Layer 2 of a small transformer language model trained on English Wikipedia (10 layers, counted from 0, width 128).
Take only the direct path to the model's output, skipping the later layers: a vector added to the residual stream pushes a token's score in proportion to its dot product with that token's output vector.

Output vectors of the tokens that the questions are about. A number n stands for n times 0.011.
"bum": 23 -40 18 18 -4 27 14 -64 4 -3 -31 -58 23 41 29 -7 -22 7 -36 -13 -1 3 -1 67 17 -14 11 -20 -6 -21 8 -22 40 16 -3 0 -54 -25 7 30 -17 3 -20 4 -4 43 -5 -26 -24 -24 -1 14 -17 12 9 -20 58 -5 44 -11 -26 21 -18 -16 24 -26 5 35 -10 -74 49 10 -3 -19 4 26 -39 37 25 16 14 19 32 -5 -19 8 4 5 -16 2 29 -47 -33 -4 10 69 49 68 8 55 -6 -2 -5 28 30 12 24 50 -1 -37 -7 20 -9 -8 -7 20 -23 6 -14 8 -13 -4 -47 -51 -26 8 18 4
"here": 13 -26 -34 3 29 -30 -8 -23 -17 43 -44 -38 18 -3 15 -36 -15 18 -16 1 -18 -18 29 -23 -5 -53 18 -41 -36 11 -1 -52 -3 18 -54 -21 -28 33 10 2 -7 -7 -39 -1 15 12 -11 2 36 3 -28 31 -14 45 16 9 -34 -46 -21 -32 -24 -4 38 -8 5 43 -60 -12 -39 -23 -17 17 35 21 -36 7 -32 26 53 -16 16 0 6 -17 23 4 -12 23 7 50 23 -7 3 42 -12 61 -8 2 20 54 11 8 -23 0 -21 13 31 32 0 37 -13 -19 1 -42 6 10 20 -29 70 -56 -50 11 -41 -6 -6 44 3 27
"ative": 6 -35 5 39 -40 16 -21 8 44 35 -28 -16 -2 -30 -35 11 6 -10 -31 -22 -10 -18 -27 19 -42 -36 -17 -6 -19 1 12 -53 -12 -15 -11 -27 23 32 -17 -31 1 45 -30 8 8 27 54 -13 -12 -20 -6 37 -55 -9 7 -8 -35 25 -15 -1 8 -5 -57 -9 39 3 -59 -23 25 -23 9 -8 2 -12 9 14 16 -6 -12 -12 -36 27 17 29 -6 -19 -5 -12 -16 65 53 34 -27 -11 30 55 53 19 -6 -21 26 -11 19 -21 9 -33 -7 -13 -1 12 -23 6 -9 16 -20 6 -13 26 60 12 -15 -25 31 -1 -6 71 -3 18
"our": 20 24 -8 -60 -28 10 -10 -28 -17 -52 -18 10 -28 20 -36 25 39 -12 -2 44 -13 -61 49 11 -13 -2 -26 21 -3 -19 -4 -50 -49 -55 -51 -14 -7 2 -9 13 7 6 40 3 -19 35 2 -1 -12 1 -7 -3 -4 -16 -60 -6 44 32 -15 -3 4 -11 18 -6 -4 -4 -12 -10 11 -21 1 -19 -12 -5 3 14 -19 -6 49 -22 -2 20 -21 -23 -33 3 11 -10 2 4 1 16 20 9 -14 -12 -49 -4 -6 1 22 -14 0 11 -11 30 61 28 0 2 20 8 -11 -15 30 44 23 23 36 -1 -32 1 18 18 11 32 20 7
" ==": -26 -38 -20 -38 -1 -17 -13 15 -56 -2 25 -24 5 24 58 1 34 14 -6 36 22 6 19 9 16 -1 12 -4 -1 -43 -11 -21 -17 -32 -12 -27 20 45 42 -53 19 -9 -36 -2 -2 30 27 -4 25 2 -57 37 -5 15 4 0 43 19 -3 2 -36 13 -3 -38 27 -13 -7 28 -14 -34 7 42 -30 -13 -11 -18 23 -14 -15 23 -24 -15 18 26 -1 -26 -55 29 -9 18 22 -28 32 -6 -16 -16 2 -1 3 22 -19 -4 25 -29 5 58 -1 -38 -1 2 -78 37 -4 9 -21 -7 -3 3 -12 -35 0 48 -11 6 -30 88 25 2
"\"": 29 24 35 14 27 -29 6 5 -43 4 -13 -3 65 -17 32 -31 36 60 6 -4 -9 -32 -27 -19 11 -15 -6 -13 -4 -36 29 -22 -16 23 6 -22 -36 -34 -48 45 -8 22 -27 23 -29 -15 11 -5 17 -52 -6 10 -27 50 26 21 18 3 39 14 29 36 -42 39 -7 -16 8 14 -31 -4 1 20 -12 -33 11 42 19 -25 43 -12 -6 -2 8 -43 -11 -6 16 32 19 21 -12 -11 -7 -10 -28 -22 9 -12 14 -23 -20 -24 15 27 -13 51 -4 18 1 4 -7 19 -1 -30 -3 -11 46 -20 30 21 27 -35 1 -40 53 45 -38 3
"ay": 0 0 23 -26 -2 19 4 -22 -6 30 9 -17 -4 2 -39 -19 -39 -40 24 -5 -59 30 9 -33 52 20 22 -2 0 9 -22 -7 -24 -2 -3 -36 8 -33 7 37 30 13 -13 -21 -5 -24 -5 -26 10 -17 27 -1 22 26 -16 -2 -3 1 -9 -4 1 -2 -5 -8 38 15 3 -1 11 34 -48 22 16 4 20 55 -17 26 -35 -28 -8 31 21 17 12 4 -40 -37 28 1 30 3 -19 29 -29 -20 -36 -9 14 -15 9 1 -20 -3 -21 -3 8 41 1 9 44 1 -14 4 -2 67 11 8 3 -1 15 4 -34 57 -8 23 3 19
"ov": -38 26 -29 11 -7 -4 7 7 -12 -24 -2 -8 47 27 -32 46 -8 -29 23 -40 3 -23 -14 -27 14 29 6 -19 -40 21 -6 14 -36 -27 -22 22 28 -2 -13 20 18 -3 -39 1 22 -32 1 -36 -44 -71 -4 20 -6 4 1 19 -19 11 41 31 41 1 28 -12 24 -16 -19 -7 27 2 -38 3 32 -30 6 -26 -1 11 40 -4 0 23 11 -16 23 17 -37 13 -14 -16 2 -7 -38 -21 -21 24 30 -4 -15 5 -17 14 4 -30 5 5 11 15 0 -30 -7 23 -5 21 13 12 -11 25 -24 39 11 -2 -3 -27 -33 23 -2 3
"op": 5 -6 -9 16 14 -7 -41 14 15 -17 19 1 -17 43 -2 10 25 -19 8 23 -37 14 -21 -3 -32 -13 13 2 -12 9 -22 -10 -23 -12 -26 9 23 -12 -44 32 21 32 -3 18 -39 52 -4 -9 -16 -3 -12 22 51 -30 14 11 1 22 -76 10 -16 -40 42 41 32 6 -6 -2 -6 -9 4 2 20 13 -5 -27 -29 -3 -8 -13 41 20 -9 -21 21 10 -19 10 -1 3 -44 -19 0 -35 20 2 20 9 28 13 -17 4 -20 10 -28 8 53 32 0 -17 39 11 6 -12 -6 20 -17 -23 1 -12 24 18 19 -22 3 52 21 16
"00": 12 -25 -10 -16 -3 -34 17 -39 3 1 -29 26 -3 -19 37 -13 18 9 31 -5 17 11 0 17 -26 33 -35 -12 30 15 21 5 14 1 -14 14 -32 0 10 2 -32 8 -24 -17 7 -5 -14 17 0 4 -38 1 20 21 -25 -21 24 12 -20 -29 7 -15 -24 -6 11 -34 3 -28 -8 -3 -6 7 -7 11 3 -37 -13 -9 -6 -4 -7 26 -50 46 -6 -30 -17 13 -20 -17 41 -25 15 2 40 60 -15 57 21 -3 30 -37 -3 29 -50 9 -30 29 -1 -2 4 22 -4 -32 4 -1 7 20 13 -24 -4 -22 4 -8 -21 20 -17 -37
"ime": 36 -25 13 9 45 -11 8 -5 8 23 12 -16 -5 10 -22 12 15 -9 -52 6 17 30 -11 -37 47 -9 -5 -8 58 -9 -15 -4 -14 -21 1 35 34 14 34 42 4 32 0 -17 25 4 22 -39 -1 4 -5 -18 -30 32 -3 -35 -38 23 -21 7 11 2 5 55 29 -37 -15 12 1 -29 0 27 -13 22 -22 -1 -14 -2 22 10 -18 13 10 4 -5 1 4 -7 -45 82 -2 -31 -35 5 11 -10 24 -35 10 50 -27 -6 -36 -8 -41 33 40 52 -2 6 2 5 -6 -17 14 32 10 -10 -10 6 13 -20 11 31 -69 16 -3 45
"ld": 18 -7 4 23 -30 1 13 -18 -1 30 3 8 -5 25 -1 -22 -19 -12 -15 -47 24 2 -14 15 3 -10 16 -29 29 -4 -25 -9 -33 -3 10 -22 -30 11 45 -17 43 55 10 -15 -9 54 31 -2 31 -45 -2 -8 -20 -24 60 -42 7 7 14 -2 -33 -19 -12 35 17 -45 -44 18 -12 -1 66 29 20 -9 17 -10 12 24 -23 23 -71 33 -18 -5 8 -47 59 -7 -3 -38 -22 -4 -2 -1 -20 14 -45 -3 -38 -27 -9 -13 -34 -25 -12 -32 -18 17 -2 15 4 5 12 41 -25 -17 -14 -10 -21 -1 -23 52 4 -56 62 41 1 -19
"resent": -28 -34 18 32 4 3 -24 -41 -4 -19 21 -13 9 -17 24 10 -25 -26 -9 -10 -32 22 -4 10 -45 2 -1 -15 -9 2 7 -53 -53 0 -22 -32 -25 -21 -10 -2 0 27 31 -29 -28 36 10 21 -1 -31 -49 25 -35 -37 -11 -14 -5 25 35 -16 -22 -29 7 -29 27 -17 -40 -31 -22 -58 42 35 -12 -3 -9 -26 -9 10 -18 -34 12 36 10 -1 10 -16 9 -25 3 -24 17 26 3 -15 7 69 -25 -34 -41 11 39 -10 -8 1 -31 16 -18 -6 -2 8 -13 24 3 -11 -9 19 -12 29 5 -44 -44 -12 -31 1 -20 58 22 4
"vel": -19 -9 -25 -15 -19 17 -8 -7 -31 22 -23 -92 -15 11 1 -9 -24 10 -18 32 58 -23 -24 15 -14 -40 -18 -11 -10 -13 21 -33 1 24 -16 21 0 36 36 5 8 -9 -8 -24 30 -3 22 -40 21 -19 -8 12 -24 -25 68 4 29 -28 3 -21 19 5 5 -42 45 9 9 -16 20 35 10 -10 25 16 17 -40 -57 10 -3 6 5 37 -8 -26 4 -47 1 1 -1 -18 -4 -36 3 1 -2 1 41 10 26 -22 -2 -20 -8 -12 -26 44 28 32 -2 28 28 -15 4 17 -17 13 -3 35 1 -28 -15 4 -4 -36 35 28 -4 8
"hed": 14 -31 2 14 -7 28 25 -27 -14 -2 -32 -45 23 34 31 -28 2 -5 2 27 68 -21 11 16 -37 -28 -11 -17 23 45 2 -18 -22 -32 -6 23 -7 -22 53 -7 -18 53 -15 -14 -23 3 8 35 -30 -19 34 -34 0 24 -16 -7 -35 -25 -59 11 15 3 45 -20 -3 19 -42 28 -28 -12 25 -37 49 31 -33 -3 40 10 19 11 -17 47 18 9 -20 -4 40 -18 22 18 0 -32 -29 -13 -36 41 9 -32 28 20 13 -24 -19 -40 -18 22 17 -13 -1 -32 23 19 -31 39 32 -9 -17 7 7 -37 -11 63 -65 -33 40 42 4 17
"nd": 45 -16 8 -25 18 -1 14 10 35 31 -43 -9 -5 -2 14 -13 -4 3 -55 -12 -13 -36 -15 -3 9 19 -14 -21 39 17 -17 -12 -5 -8 -29 -1 -21 24 -10 -5 28 19 6 -48 11 78 52 -4 25 -12 -15 -23 6 -11 39 -5 49 4 10 8 8 -26 10 -29 0 -9 -11 3 0 3 28 15 16 -18 21 -21 1 1 32 -7 -54 1 14 33 8 14 52 3 13 -33 -2 -19 -2 43 10 -41 -27 -18 -2 -6 1 28 -5 -11 -1 13 -4 34 0 -47 -64 -31 8 -16 6 -14 4 21 -49 -65 -30 50 -46 -41 36 34 -31 -9
"ian": -30 12 20 5 21 23 -15 2 58 -17 33 2 -22 36 -22 -39 9 -5 3 10 -16 19 -11 23 -19 -16 18 -8 -11 -11 -2 -49 32 -21 23 17 16 -9 5 29 25 49 -19 16 -14 -25 -4 6 10 0 12 -12 11 -27 -50 -4 18 -3 15 -21 21 15 -18 -2 50 -11 -10 -4 33 24 34 -13 -9 -35 -7 -5 -1 -34 -14 -7 23 38 29 -17 -21 27 -18 8 -28 3 47 36 18 1 -23 -25 36 51 -12 16 -25 4 -10 20 0 -31 -21 -2 0 4 32 21 -12 -1 10 6 -12 20 53 12 6 40 -3 11 -27 23 -25 36
"h": 10 -48 -11 -9 20 16 -17 10 -9 -4 20 26 -29 13 0 -21 -14 -23 -6 -23 -16 -55 2 -13 -62 -12 37 -2 -20 10 -22 -33 3 4 19 40 -6 33 16 12 37 2 8 19 11 -31 5 37 -31 32 14 57 19 25 -1 80 -27 24 -26 -17 15 -26 -26 22 9 7 16 -1 -40 14 -18 32 22 30 0 -16 14 10 8 20 -13 -4 15 19 28 32 14 3 -18 -13 20 -8 -13 5 8 -17 -27 13 1 23 21 16 -45 -12 -12 4 -26 5 0 55 38 -30 -9 14 -24 32 -1 25 16 -5 14 1 -28 5 18 28 -26 -3
" State": 1 -11 8 -43 14 5 14 -9 30 3 -3 -14 -36 6 14 -16 -4 -22 -3 -14 5 37 7 -15 3 7 -34 23 4 0 12 -23 -25 -6 7 -4 8 10 29 4 -2 -19 36 6 28 25 -16 -37 11 -9 8 -12 -71 14 32 -12 -1 25 -36 -11 -1 22 6 -23 17 -22 -36 27 -26 16 -4 3 -18 7 -15 42 -4 9 -19 -26 23 13 -31 23 3 12 -29 70 -14 -27 26 -6 -14 27 -17 -20 -3 -3 9 -6 14 -12 1 15 6 -28 -7 -26 0 6 -26 2 -12 -4 -45 23 -29 -37 44 -40 -12 27 -3 -18 -26 -27 3 -6
"hip": 20 -47 -37 70 21 2 5 -39 7 -20 -10 -41 24 29 -15 -19 24 52 -29 8 27 7 -2 -27 15 -12 -7 16 -29 -12 -15 -2 -30 -27 -61 -24 -21 22 31 47 -19 39 34 2 -6 -6 32 12 3 7 7 56 -19 66 -10 -59 11 10 -57 -21 -8 17 -24 -49 21 27 14 1 -40 9 18 -5 -13 5 -21 8 6 46 -21 36 -33 38 -7 13 -4 5 31 56 16 52 22 -3 21 4 38 -5 -51 52 -17 35 36 -35 -13 -16 -33 29 19 -1 -1 9 22 49 -8 -20 -23 19 -46 48 -1 -35 -22 -50 -1 -31 2 12 -33 8
"per": -2 -45 12 9 29 35 7 0 17 -2 47 4 -44 27 40 -35 -17 -12 24 21 13 0 16 -8 -10 38 -5 -41 -10 -8 -20 -36 12 11 -17 17 -35 -1 -21 -17 35 -10 54 2 42 -11 21 -14 -14 -35 -54 13 -15 35 44 -29 28 -4 6 -13 -12 -23 -20 12 29 -13 -11 18 -2 -9 -2 7 14 -31 16 -27 13 -9 12 -14 -17 -16 -28 -24 22 -6 -2 -24 8 -24 24 -44 18 -66 6 13 6 8 -10 -9 17 -15 8 6 20 46 44 46 -1 -39 44 -14 1 22 -25 -7 -26 22 27 -13 4 31 4 -12 -3 25 14 2
"istory": 38 -48 -3 -3 -5 -15 -17 -9 -17 -5 -8 -68 -14 25 16 -2 5 33 0 2 19 -17 7 6 29 28 -15 -17 6 -34 21 -64 1 -7 -23 -8 38 -17 2 37 -1 36 -29 19 30 37 7 -9 22 -25 -8 66 -16 12 -28 -30 17 21 6 -52 17 -9 36 5 21 -37 -3 -17 38 -14 2 17 -26 24 -27 16 11 36 20 21 18 -4 -47 -17 7 -51 -44 41 20 45 40 -32 20 -19 -5 28 -39 -2 14 -3 -5 18 -1 -4 -2 37 15 42 -2 17 -67 20 9 -6 -43 23 -9 55 32 16 -10 44 20 0 38 40 1 15
"ff": 3 13 -1 27 -18 3 17 13 -29 -38 -11 14 -26 -3 4 21 -6 34 3 24 17 -5 -15 -14 -10 3 20 17 -5 -5 18 -56 3 25 -31 20 -30 46 45 -8 11 18 17 -11 43 1 81 -46 16 -22 -11 -11 6 -3 70 -16 -1 -25 -61 -14 -19 -23 10 13 33 -33 -1 14 -33 29 38 1 34 -48 -3 -27 -6 18 65 -27 -30 31 5 5 2 -8 9 27 6 -29 -19 -34 44 39 10 -23 -8 -41 -15 -12 -11 2 6 39 -23 13 -1 27 -1 -29 2 -30 4 -2 -50 -4 -27 45 9 -5 -21 -5 -2 -34 -16 14 12 19

Each question shows what one neuron of this layer's MLP adds at an activation of 1. A number n stands for n times 0.0028.

n300: 47 -22 3 31 21 -11 -36 -11 -17 -16 -22 20 -15 12 -37 -34 46 31 -44 -2 -15 33 -24 -15 -36 19 -36 -21 18 -7 -20 -8 50 14 11 38 19 22 -27 7 31 -37 6 -16 -31 -52 -5 21 -19 -8 -2 32 -41 12 -15 -7 -4 55 -13 0 -15 -1 -21 -31 44 -10 3 21 5 3 4 -17 28 48 -10 -3 -1 19 -4 24 36 -19 3 13 -11 37 10 3 -3 -4 5 7 -15 38 -2 -29 -33 -28 -20 30 37 6 33 -8 42 -7 12 24 -36 -3 14 14 -17 37 1 16 6 -19 -3 -4 1 0 -13 2 16 39 -4 10
Which three tokens does it push up most, strongest first? "h", "hip", "ime"

n287: 5 -13 31 28 47 2 10 -1 8 -4 6 5 8 10 -9 -8 -3 17 -25 41 -3 -44 28 -8 42 38 -34 11 6 -27 -33 11 9 26 24 -32 14 17 -4 -13 -1 -18 0 -24 -19 29 -39 -13 18 18 1 -50 -17 8 -11 7 45 10 28 28 -7 -11 23 10 -26 3 15 -7 -48 38 15 -15 32 -18 3 -20 -27 -2 21 3 18 -5 -1 23 -7 12 33 -9 -13 33 -17 -16 -43 4 5 -13 16 -34 -8 30 12 51 -25 19 1 -9 -18 4 25 -21 24 29 -22 5 -23 -14 -11 35 -10 -26 -5 -36 -20 -7 18 5 -6 47
Which of these tokens does it push up most? "nd"

n295: -59 14 29 21 7 11 42 28 2 3 -36 20 42 -9 -24 -15 14 46 8 -20 32 13 25 18 1 -8 -17 26 -1 13 7 -15 0 25 37 6 -3 -7 13 -1 40 -1 -51 11 -14 44 28 12 -32 -5 -4 3 35 -26 6 -8 -27 42 -11 -8 -1 23 -28 -25 34 -8 -17 0 -25 5 -28 21 39 -3 -9 4 15 23 9 -10 44 -47 11 -36 28 -27 -9 14 0 10 27 -6 10 12 16 0 27 -13 -15 -22 7 18 -4 -23 -16 -5 -17 16 -26 -7 -4 -18 -2 -39 4 -19 -1 -8 9 -10 -3 -14 -3 10 -8 -29 45 47
Pushed down most: "our"

n211: 1 11 -14 15 -2 9 5 24 -25 7 32 -16 -28 -18 -27 -17 51 18 -7 -14 -1 -51 14 12 13 -5 -2 -12 42 4 17 -9 -4 11 9 12 1 39 31 12 9 -15 8 -44 -8 9 4 -7 14 -9 -20 -4 3 8 8 17 17 -40 -16 5 15 -38 -42 11 -27 3 0 2 7 8 22 -14 -10 -10 -21 14 9 7 21 -6 23 -6 -6 -6 -10 -25 17 -4 2 -13 0 -24 6 -6 41 -22 18 37 22 2 34 -21 -6 -25 -11 12 7 14 -64 2 -18 -25 12 -1 30 -5 -5 22 -9 -18 -13 -16 5 19 28 2 -16 21
Which of these tokens does it push up most? "vel"

n259: 2 11 3 -22 -8 18 6 -4 18 46 -3 39 15 -20 -2 5 -5 14 -7 7 -36 22 -19 29 -12 23 17 -6 2 -3 1 26 -38 15 -50 -1 17 -44 11 22 -12 -8 12 4 29 -12 36 -10 -5 -9 24 14 -16 -22 -20 -24 8 26 -2 1 4 20 26 18 -30 -10 -24 -21 2 -12 -32 22 -7 18 -14 -13 23 -2 -47 5 -3 19 25 18 27 -1 -29 -30 -14 -3 -1 5 16 5 -23 42 0 -14 -9 21 -17 23 16 -4 -28 -23 -36 -16 48 20 8 -4 -27 31 51 22 4 4 -12 -14 24 -39 25 1 31 -22 -10 -24
Which two tokens does it push up most, strongest first? "ay", "resent"

n176: -8 -10 -5 -10 -4 38 -12 -7 6 -20 -35 -2 -9 -48 5 -11 26 7 9 4 -12 -32 -2 -5 9 14 45 8 34 -12 37 2 -12 1 14 2 7 27 -37 13 -13 21 -26 -10 5 42 -20 1 -32 -14 -6 -10 -6 -12 -33 5 -25 -5 4 29 -12 11 8 -26 -5 2 -21 -36 10 31 26 3 -1 -16 -3 -8 25 -35 -43 -19 -17 -11 -9 -37 -27 -10 9 3 27 -3 17 -2 2 13 -4 -4 -16 -16 30 21 25 -18 17 0 13 -1 -49 -41 21 6 6 10 -22 -22 -1 24 -16 7 -1 35 4 -47 7 31 6 21 -18 20
Pushed down most: "per"

n304: -28 -15 -10 25 14 -27 61 -19 0 -10 -1 -23 -23 -7 -7 -1 15 17 -22 19 -19 -6 -10 8 -7 -22 10 19 -5 43 0 27 -7 -5 -26 16 3 38 -32 -7 -17 6 16 -8 42 -2 47 -12 -5 -8 13 5 26 -31 -33 21 40 23 52 -29 15 -9 2 1 23 -4 14 23 29 -25 -2 -5 15 6 4 -29 28 21 8 5 -30 -1 -23 -21 -45 12 10 20 -23 4 6 -17 9 -10 -22 -26 24 12 7 -4 -10 -2 1 20 -10 31 3 -22 14 3 -1 -11 -12 -19 -24 10 -4 -24 11 5 -22 10 -29 7 11 19 -17 1
Which two tokens does it push up most, strongest first? "nd", "vel"

n108: 24 9 -21 -8 -2 -33 2 -10 -11 -37 -16 -29 9 -18 21 48 -14 -24 21 15 -7 1 6 -2 7 -11 4 -19 -4 -18 -12 -25 -21 -17 -14 -13 -2 -8 1 -2 13 11 -5 -4 8 -15 9 -2 -20 15 -11 -34 -3 -8 13 -6 -15 -20 -7 -5 13 -32 -44 7 11 -15 -38 7 14 14 22 -9 1 -7 3 -22 -32 24 -22 -32 -15 -7 2 10 33 -8 -57 15 -29 -17 18 6 -6 -32 7 36 8 -23 -9 5 -6 35 -10 -11 23 -23 0 -10 -13 30 4 -4 1 25 -4 20 -10 5 21 -19 25 -26 6 14 6 22 -11 36
Which three tokens does it push up most, strongest first? "ative", "resent", "ov"

n119: -22 39 -10 -13 -27 8 -49 7 44 -31 6 -27 -8 -22 3 -22 -20 10 1 12 -2 5 13 -21 -61 -3 -3 1 -17 -15 33 10 39 -4 -36 -27 -14 22 -10 38 -17 0 5 12 -5 38 10 10 24 11 -13 16 -16 -19 31 -19 -18 36 25 -12 14 21 -8 -19 -14 14 15 -34 21 0 1 32 11 21 -27 29 -21 -28 -23 12 1 -3 -8 7 2 -24 1 -27 1 8 -39 -33 3 16 -5 -2 -3 12 -7 -14 23 -19 25 21 22 26 -28 16 -68 -7 -15 2 -28 26 -4 -6 -2 13 -44 -10 -12 14 5 -1 -1 -33 -44 28
Which of these tokens does it push up most? "vel"

n110: 18 -53 11 -37 44 -10 6 -27 6 46 17 34 -2 -17 -2 19 13 12 56 1 -33 17 30 -2 45 -8 16 7 -3 -9 -26 5 31 10 35 52 22 -1 -27 23 -11 29 -1 21 14 -23 6 8 -3 -21 -36 -9 7 24 19 9 9 -25 -19 -22 8 -5 -5 -11 -32 -23 -13 17 23 -37 -6 0 22 23 -3 24 7 74 -3 9 11 -1 31 3 19 -16 8 9 -6 -8 -13 20 4 2 35 -13 -17 5 -26 -31 -18 6 7 -5 21 -15 -2 16 -8 -19 3 -26 51 2 -30 -7 -30 -3 13 -15 -3 -6 2 -26 11 -36 4 14
Which of these tokens does it push up most? "per"

n23: -26 22 -11 -1 37 25 8 -28 -24 4 -29 -3 -2 -18 19 24 -19 40 -30 47 14 33 -23 22 7 45 -9 13 -43 -4 -42 -4 30 2 -5 -9 -38 36 -1 7 0 14 -42 12 -10 29 18 19 -9 -10 -12 -35 -22 11 -26 -40 17 12 -4 14 -1 -1 20 -12 -25 7 6 6 4 12 23 -3 -8 -6 -20 -13 4 12 18 -42 5 20 -28 -29 36 -26 -5 2 15 37 -9 49 30 -10 10 -5 -34 -2 20 -5 11 12 26 -18 -22 -32 -5 -10 17 14 12 5 -8 -32 10 31 -15 -1 22 -13 26 -33 -19 3 27 0 20 -20
Pushed down most: "h"

n262: -10 38 -12 6 -26 4 6 -13 -10 -17 -1 6 -7 24 -24 -33 -25 30 33 9 -53 19 -10 -23 -6 4 8 -42 20 4 17 5 -2 13 29 -11 -31 -22 -5 14 22 -17 4 -25 1 -48 4 20 -25 -1 1 10 -4 46 -36 15 -36 15 3 17 18 12 31 -1 34 -36 3 -14 42 -17 30 -18 -17 20 -2 3 8 -26 7 -21 -22 13 0 -26 -10 -33 21 -7 -20 -3 15 8 -6 49 -2 44 -9 -40 -7 -27 39 23 7 4 -23 11 7 -19 2 11 44 5 7 47 -24 14 -8 -3 6 34 10 20 49 9 -9 4 -5 -1
Which of these tokens does it push up most? "ay"

n160: -27 26 2 5 -36 -14 -4 27 14 -2 13 -19 -9 -6 26 -9 1 -27 -11 -11 52 15 15 20 5 11 -35 -28 33 54 -15 8 -37 60 -8 -10 -25 -30 5 27 7 -5 -33 -6 16 -6 -16 11 -16 -9 -5 9 65 19 -2 -22 -34 -3 36 0 40 51 -6 2 2 14 26 -6 10 -35 -41 1 -29 -10 -8 -27 15 24 11 -12 -25 -14 36 1 32 -18 -13 -26 -8 15 -19 -27 19 -11 -54 4 -19 19 26 -4 -18 -19 -1 -27 -5 -30 41 33 17 2 -33 -1 9 -23 27 -21 24 -11 19 -30 1 -5 -11 11 22 -9 19 13
Pushed down most: "ff"

n16: 15 -28 3 -34 19 26 14 -21 -8 12 -6 48 -2 21 10 15 -4 17 -18 22 -17 12 28 -29 20 -10 -2 -23 1 -18 -1 -5 -23 25 -16 36 -16 -22 10 10 6 6 -30 -25 16 18 19 15 1 -4 -35 16 -20 19 20 12 -20 11 5 29 -4 -21 -15 -29 -12 -5 -31 -14 -15 -13 25 16 30 6 47 -2 -14 8 -2 -5 36 9 -12 -24 -13 28 -5 -31 -7 6 16 -14 -20 24 9 -14 -23 -41 -16 23 19 13 47 -2 18 9 -5 5 -5 -18 -5 1 -42 -26 -43 20 -11 10 18 19 14 -16 8 -4 -15 5 15 -21
Pushed down most: "ian"

n223: -21 -2 -3 2 2 39 -12 -27 -26 -15 39 6 25 14 -13 -26 7 4 34 7 -11 -29 -19 27 -43 28 -4 26 1 -14 -11 5 -7 -2 -37 -6 -16 0 6 0 -45 14 18 -1 -7 16 -32 -9 12 22 -27 14 2 14 5 10 -3 -31 39 11 -2 -32 -2 -4 -12 -21 -5 9 -24 -32 22 5 -16 10 -1 -6 -5 1 -23 -14 29 2 -7 4 27 -1 -5 -62 20 -49 19 -12 -6 11 -26 -24 7 -26 -7 21 29 -48 -24 -28 -6 -16 -38 -32 -21 21 -12 9 23 -5 -9 -8 -3 -14 -5 -7 -8 -46 -14 15 6 8 15 1
Which of these tokens does it push up most? "resent"

n288: 16 13 21 -14 -18 -4 15 18 6 5 12 -6 -5 12 21 35 -31 6 3 4 -1 26 -11 1 -10 42 5 30 0 19 21 21 -25 -17 -8 23 2 -4 18 -38 7 17 2 28 -4 -12 5 -21 -3 3 -18 -8 -4 -1 -12 -13 5 16 8 -17 1 5 -2 14 -90 -14 -12 -9 -3 -2 -24 11 16 9 -56 -2 -19 -12 -42 -31 -31 -9 23 16 4 29 -2 0 -13 38 0 -5 -13 30 5 -25 -2 14 -13 9 -14 -27 -12 -36 -1 -9 -19 16 3 8 2 -10 -27 5 11 33 7 9 -13 -28 -8 -11 8 -14 -26 -26 -10 33
Which of these tokens does it push up most? "ime"

n95: -3 17 12 46 -42 39 -23 38 -27 12 -10 -8 19 13 0 30 -28 -9 -2 58 39 8 14 8 31 -10 28 40 -12 -10 -11 9 12 -14 5 -27 -9 -14 10 41 -19 8 11 12 0 -23 -16 -22 22 -14 1 17 5 10 22 -8 -26 -46 -11 28 13 -37 25 -12 -34 -41 12 -25 -14 -19 -20 10 -31 24 17 -14 22 2 33 -8 -28 -5 13 -41 -10 7 -17 17 23 -18 -14 -5 -13 -17 7 -12 8 1 -4 6 -5 -28 23 15 1 15 22 2 -5 -32 -13 9 -11 4 -59 7 -26 25 -17 44 27 14 -27 -36 -8 -2 19 -1
Which two tokens does it push up most, strongest first? "ff", "ov"

n163: 23 1 -5 -25 -38 24 -44 -13 -19 2 -3 -13 -8 22 -3 -3 -30 -22 -7 10 33 -25 -18 19 -24 -9 -22 2 3 -29 -58 6 9 6 -13 -14 6 -29 -12 17 -29 30 7 -29 22 8 -6 48 -11 5 -25 -1 -11 4 -49 -7 -14 30 -22 6 -13 16 35 13 -27 -4 5 -3 31 6 -4 -9 7 21 -22 -5 25 34 4 -23 26 -17 37 -30 -2 5 8 1 -37 34 10 -3 -12 -27 0 15 0 28 12 -3 15 -17 -7 -5 -9 0 34 3 11 5 3 33 22 10 -34 6 -18 -2 8 31 25 10 3 -4 -19 -3 -10 -14
Which of these tokens does it push up most? "istory"

n54: -20 1 25 -9 12 -4 -42 10 2 15 -12 3 -25 -28 18 -9 -14 -4 -12 16 1 17 7 -28 5 -59 -29 -6 14 10 -7 -5 -4 7 6 -10 -17 -3 13 4 -33 -25 13 -15 -9 3 31 30 -19 -19 37 2 2 12 -33 0 -34 -32 -43 5 -8 11 -12 -18 -11 -30 -16 -5 -5 1 -7 -12 -15 40 -29 -21 17 1 10 29 -2 -4 19 -15 32 23 -5 0 36 -2 -10 21 11 13 -10 23 5 -1 -23 1 -22 -32 -23 -19 31 -17 -33 82 9 32 3 -1 26 11 -9 26 -37 -29 40 -33 18 12 28 -12 -32 13 3 -18
Pushed down most: "ov"

n99: -6 -2 -16 -16 51 -15 3 14 14 -9 25 -18 -7 4 22 -24 9 20 -8 -23 3 -2 13 17 -24 -2 16 -6 -11 4 21 -13 37 11 27 24 -31 -9 0 -14 19 31 5 11 -6 -20 -24 17 2 -10 12 -11 -41 -5 -5 -5 9 -10 6 -49 28 1 -40 6 14 -15 1 5 8 -2 17 -4 20 3 2 -32 13 -20 -43 39 3 -19 -5 25 -16 -12 49 36 -4 11 -22 6 17 8 23 -11 -34 4 12 13 -41 42 -9 15 -9 -8 -10 -18 5 15 -12 -21 -11 -20 0 17 -17 -35 -22 17 14 17 9 -2 -26 -9 33 24
Which two tokens does it push up most, strongest first? "ian", "h"

n269: -25 -34 -10 -13 4 2 3 15 -5 -15 -25 17 -1 -39 -6 -18 0 27 -1 -26 7 1 20 -12 14 3 -6 11 2 0 6 -29 22 21 40 -12 9 13 -3 22 44 -17 12 46 -31 3 -28 26 -2 19 10 4 24 16 15 36 -2 -14 12 26 1 -13 18 -1 -17 -1 -23 1 16 22 -34 7 -49 16 34 5 -14 2 19 40 20 -6 -5 -24 -24 28 8 -26 -19 -22 -24 31 -23 -55 5 10 1 -18 13 31 -45 -10 1 -9 6 -16 44 8 32 -14 -19 10 -63 1 -32 22 10 26 19 17 5 -25 7 -1 11 -7 30 -11
Which two tokens does it push up most, strongest first? "h", "\""